Layer 3 of a small transformer language model trained on English Wikipedia (15 layers, counted from 0, width 128). Numbers have three digits each and are written without spaces.
A neuron adds its activation times its output weights to the MLP's output. To switch it off is to set its activation to zero at one token and run the rest of the model.
A neuron's activation on a vector x is GELU(weights . x + bias), where the dot is the dot product.

Input weights of the MLP neurons that the questions are about. A number n stands for (n - 500) times 0.0012.
n16 (bias -0.021): 564512319523508536337601533823459484344504496664593433507392389418386251424288633523516474333541768444724406460614595472542702760389572446545570386735417547612504309560309594406690405492701311391500627579598635675480681564660448662573580625474461155609660516174383687496347358444370639687492571398326379512615585469544559616384341252602144521593576361451585679478565368328562496624421
n22 (bias -0.061): 612449584592637608553560500344315543557392486409548450292659381681552451338581556860794460452671425630302805348460583384517423603286534639460804186153702537569361661186519318584428711468326771766302500300529160235481677353264571495678486337510528379577301397550513464557318739367650315685397467634662639389269513459552351980479681449626531495688674676611518633588665777612532446685340
n127 (bias -0.025): 544485411564430627720290300532504599433452574398448503446595457407284409602606639462443438552283481455409759328576650270766725465655271572555377357318710418349473216453496347627445640549447474731356639443548528488331508467599395492449704822462450504630546693342598364507290488286680360383702554408648385349442507579554416586496519439614456296619679476321726407551627500556470234672396
n141 (bias -0.060): 634471696546410313575737552646592396379270243729570334388492392482606428245288623278513342601527475489538477694341606509636504462712552664524811334483512715371534650642247306504382636583608662443458438300549601564224630500268359769548379807186513482517588287405415589555375482602665350491184449418582361579752572587457550504351553412679427329821470712557521590336668563491596463629389
n263 (bias -0.037): 358460530471575620554574549368461416591737631492235414342704504461593595321591503753541702731395317790485658379612448489558500425281424434422468358350557577489267214451221537407596384383559449583427402354640531391541466408600500414542519364611511508489467707529426454790672555346540549466555384548608507392541349708271357572572500592575496744517566446639314733570697584535313500659412
n303 (bias -0.055): 364508441836315585214315591748350590547531576573478515532381414736534520500266604855338675318631692649348495547347380393525431664291500463496590521354408473496649458483377483208710569627607730333664818336705530606350666477437437508727440488542513435551661583410428655539579660218634432301829429400657413448500539635639563581613270389548600540550549487275602589606366615526286604674233
n317 (bias -0.043): 576520356814416426467602561504557496390684702663562504530477481533572424357565622587400645413583628554492431467571489508600475468356398611629481300562450782680552601666492416400360420500342516402614711465554450633472757297513286379516598331487448479479373441242366709790303466530543622504420834330323317426854428230440396386658272606603576640606540421686786447587601260254413427492507
n408 (bias -0.048): 309272424714504210611448323292513683618574576386495595445761232477438643614681554544832424624463442953570408491784330550548454621389678509504446433505504585408262374423446686531431539295448277460579678640398417266558609635457496299610291738367602688596201589565597606475449448355729153464444518479380553518773605413424396563384461474598538552597479407472609626672681518115623393681188
n418 (bias -0.067): 586360517572535311473560216299621513718231552443319271330403516581539415526671590665543762602460577646432570238158476513643350160435649559504476324137430575391368278330370192513460374492413454553331668549809509660281399565394608465575509520642449513747479361420558394524234226425704613487509453425500739402262589697267374452539591715570435445758540379416437418472604568290377475679485
n435 (bias -0.036): 444512664771563572577523599314408360741459276337424497489581628769504327365429500519275519440557523497550593354573627492695296379475663515507467523468507525439288524682618589403352652519094580703420637439512601638535703622508484617376607328363344488376350590344401474576463537305610232398418293514646450367614603523586428389667500511604389578521536537484355425507616626504025418382163
n496 (bias -0.031): 443533496580444548620452447662525244572442410473462255321359455372493567701481590504422394508430284453438444432556580244487740440480553540528703675450471718296408579330620607763347732642460401814529522396353670331414565420584477519427360423562530588626301547413487436635527773504428496368391601328385478108380696409433547523710457419471617331629480593577442534451504548391504479624266

Output weights of the MLP neurons that the questions are about. A number n stands for (n - 500) times 0.0013.
n16: 560551496366271528522620559485504692526643384535647582416325848591365570325652515504613675399649595605470440434661360542577329329614255438519540486397394397422632424338620466626324485701568391574441128665601609533572583474408559400733560310500518594636461493737534331393299607220271471368438456496489526461451445570653500433523525500521546533749578347530464390478445561528826522653616
n22: 721290380882526481594393585356474689583658353471566357661419631559334504371669160442250961492538661544647678623602619299615561252367500367717692725580413596571352451444474566757252623359807406752726352496354618496480349399352512345246529448450595231487652317445689479433488397452504441561391555476533643307455353380257543335597356551400550542291581593617688514508456513524606496351446
n127: 677286531172448492435611607404392412448560382639295497568445550570504320564523341451594617308525582452684307837634456455326595634463630565485483454334422504530512530449670343271666422567328576651424517438438500621719523582447583515560573445319478538579437461342284377542640387603447446522510496669549522637497652293312625537436730261514464782364483450471674446296600500359406580507717
n141: 449395810705542518508702656727271575597394370567428481721586539334440559580518479524408419273341708534479600649529408722438296556570590533613538564663473425477749650525525593512563530351676539504549515624461362325427782141556539562356464592474479558649492252557089611588278599425484370517527316448528508587626399479688550471088394598515649752512529777184500650618519251566645778660565
n263: 542650359510559489551729590424389602503744383497493412618516757643514422378613548562740553413483289535483408460402522291337565444561456486529525434620355438610583496544708692626300483710586396461635522500288393545440402336287390462371568596633364453598321322591584493520516558421424587458395755704556552496603366449373372503381755625560724500481592443370586493547426411500451647539347
n303: 475632640341557298418240475325404699416557390407351500685337692337352568587487439417576623515651584496538475587648569568571658514559496317370480391639607540469471396556553558617534550442482596482344545526514682297472572359742805256473568640551365470685464562626439515355357433568514544328437596326421485555539747739734251401450452383469338166682496437752609488588157418651508519381402
n317: 812664478600550488421388565573451324644539587511788683801626628472492493493749446449496724444440508492350441452602539671439611621489500360492357570401585630258576362515512313406562787516500265394564703409626507492859476512599453561613547554375492226390362566312317402349420443315666649341557410409412377524334443306385669550512440631258510455504612549508660577534395425389617706522544
n408: 550707533527354512646508557611336489377361450669523434429643702445594572533386450569472399537589556462720609388276566331609557613592563586560387620519521573261399512545603261604680446430351693457399296613557532492566263515339779330496385489790346491388691449366704346299468530390722507642348608585602462449536371680371367264334593618563415404673805685466518432323522414628616489416658
n418: 550372559615326377326522762289560586754338605473504707657461504389517550547387657543575559588444348857635563544508508399358381457553169589406515382580639387455387260683641500523368375433579481688496656439473655603583748288470539614741535225646439325416617330432354674575730777265374680571416492532524270274512600488541252306700416535477562608431605592484417617404463580481508198602181
n435: 342773544507500462434634394282371415287709356487633340417624866471581383237576511449643515517379300169330385487650402662472411432592503584478481596507451379594665427704418590443586428435531634544727526532467463695510361388430463514597220550567412664558483456660464654428611539457558535428540636532697578530473278574425558532424615515602614617477364531319606586538504592570576549456294
n496: 559604480296250772385300613320456476409538360585507440577536511329429409411534399359655489640507515371579536454514538232565638480596419626655491599443481569569591560575687594393417528454516516605388465326284711610579496517461484435427369462417302484665409526449503459255549476524407456594567500570447341414623595503555319306661604577420236467561829392421357562228473567323591428520461

Each question names a token from some text and the token that comes next. It shows the vector x that enters the MLP there. A number n stands for (n - 500) times 0.016.

Then comes g, the gradient of the next token's log-probability with respect to the MLP's output, scaled to length 1. A neuron's effect is roughly proportional to its activation times (output weights . g). A number n stands for (n - 500) times 0.00079.

"if", then "f"
x: 517616513564507501541445592510549512469468514395492536663475578531445449480523402461498574488589454434493418520517468492527505476511539453463575505479450369483659533435535468397479350497534549466469442494412506446392529475422658401586430500540547469506547453490588570432463513540531485573429453591552468397478499432596580474557433509439475396625332459447543485527408488539543558551578
g: 497684272464504447405498503372487317204276502405531492473510481541426619696569588421601568422439489660386504697398499481464691376454387415570437405436725413449522487386280364515709497420643543455437679406527418542526650544581584477436546545580636336528156731360377520332308450543464549476448522429492673569526605515709267569454547396396336399573464395377678529658384353548452594568476
Which neuron, switched off, lowers the next token's probability most? n303

"ist", then "'"
x: 490556453461470563495504511515505507577535593539536544515494610535397483545595526457518553484572493523462429442580427474507450483492563547605485468486561252466511523439563487389503519493534519540382453469405496484489444536521545468556656520468428397480601562439558417456384509459544462618485540550615428500468434557518544518479469495408492462617438472404507400491465410477606597566658
g: 516437459410487572613729435429600440417322543687776598392360497648654674663595465294674477597324413608491502471620609365612509503440364494587816365347414481541293466533481677538372525459641538570503611557627679394406504498554556398505441354520538507450284634446461608458310569572510455653459556429778533720567620422327513461706370569600393406481427446545616727479485369523595612583544
Which neuron, switched off, raises the next token's probability most? n127

"e", then " |"
x: 414591454521457486567479443461518597446602532466431444681592539514498547495551376531518605603430358494542462428466424532466497503494517454614510456520485261479512369518490573518507362391470475543450497514490528536497456510509496372517503467480489598491556554485487417455595390483498547469489464638541560416551333465448473465459464556494483538475379483472478506455474523497540525489514
g: 587523482634560518477412545489380460646536552390536457691606449458544538475560571723568495398482573691721450434307498322399303421570634636662631682356606511557472473707429231581473665391417366584527352497374531422354439414497505559604534598657681352815317416199531619516317405617444314339571488427449610464423477389362555762673534503459459451378533445556631541376485582484531514457612
Which neuron, switched off, lowers the next token's probability most? n263

"G", then ")"
x: 515541548488508600511530448579498404520534579530532540576434627484582659481528525428480383500529475367449482480452483457498517470568564470643528599471354394536535521464549613478522551463530478571416442550442514467540434511480603445456422434515445549494548482511510465463465568574507463489446512595516515427452389456529607408542502544428551426513250530497403458432443524492513518560595
g: 591508671518462530454633361460448470401622518458643338312335438392601694337621515541537518449470530362594633455218534379633458474597509620269617370468661473663320412469657533583439597560488659586515524332458717558302460642404596580598435580236582635666721647569501476414554448561605139467478581469522461651370458613495415495423568365474341591421425521686412634488631609661569459464434
Which neuron, switched off, lowers the next token's probability most? n496

"e", then " in"
x: 490578480466499507533446570486551599428658521512439562616564469419434525557570303390448485552378418436433449514539448449577517471503479417489531529560520298530583475482550583546486475378519559429495563443516534499485565583475519422578456522457484497485472525493537406480494443513530424355503461654553544462513428482465489509484409564408466498552327485453563504451506472454476489537562
g: 486409470399328459361457537555493524591501477522542619609428611583595489462543554680718338516403498512434580563504590456514494589456647606544214369488265354531543564488551735613503556455666514736616695469469547456511389747659199469598610521581647404441839475432652338425818409547628539366565549603548425512519538448347681472651533531552336619410453424546494431489707562342496675492420
Which neuron, switched off, raises the next token's probability most? n408

"i", then "j"
x: 494502505388460427525519500541492492596574545545388523615468609550447450571534364535466548489620462443522449423396540455510583520529448453610426458443491293479601517455543477544475478457483594496462515500518581512448494464420574462408461448495520511490517517459487513501465454515451431478488462484570485533494366412449514514551481552431580489480205473382433433539482464518495524539590
g: 408453581392408455471542548743667405546675388558578589445455684716449468469336545613632690544583541589553446721447386537607562458508418146769538227427388565441343365472555467473656453481430202542465639433528504547489643254653260464444587644506422472511411632657556507465546554411341575584405607501569327454583480581547481593475498643406658388496409665631481695471427450325518557474398
Which neuron, switched off, lowers the next token's probability most? n418

"ap", then " th"
x: 508640422448320424508444601536445495557458495435495494476579501535469471486524409415439432444525475424549516457489383542561491507504531454482492529479475154514464591495568521554563438427432563525439498532419481595547511574450572563491494401521507496518511574529549516480634536583541467655528424564584434467518516500492518560499423529494529525522424455574491503500488478545446446481504
g: 341553537428531530544599553408518337553416513545347598538591569544384383755741519427534630183606520529496503595443375308252667481475462599452435489580584531554764457523703525781480401587524415442530398482530561523550332320645471576485429566493539533695538500508542449437554545481667602356364670467245746477404318749531457429407617450530490449369685548338741568289549417450580462530521
Which neuron, switched off, lowers the next token's probability most? n435

"her", then " Mar"
x: 533564367470405529544614566491581403462595510512552483621520554507561461417553490431442462447575441460491475515480409497539480484549549444536514522514600435484479471527490496388486394460547403495502506525528416498534418447509543485528537555476447499471605486375400592472463474606555528518460485504508545377546398463418568502468486476533491492431302462507539352413451499502671640540620
g: 621518499422482491327515651304528542469470652534692639596491548532366716567571537491460571395496457552127431602605405628601486509452502255392619457446423606533630619340743647365727487649362632464285497420469476429378500309695531434405578480433452574445630323508519774558603592359600351466382333525550537561494328470453552572515615649408439527683587546453455415545435457315436544791438
Which neuron, switched off, lowers the next token's probability most? n317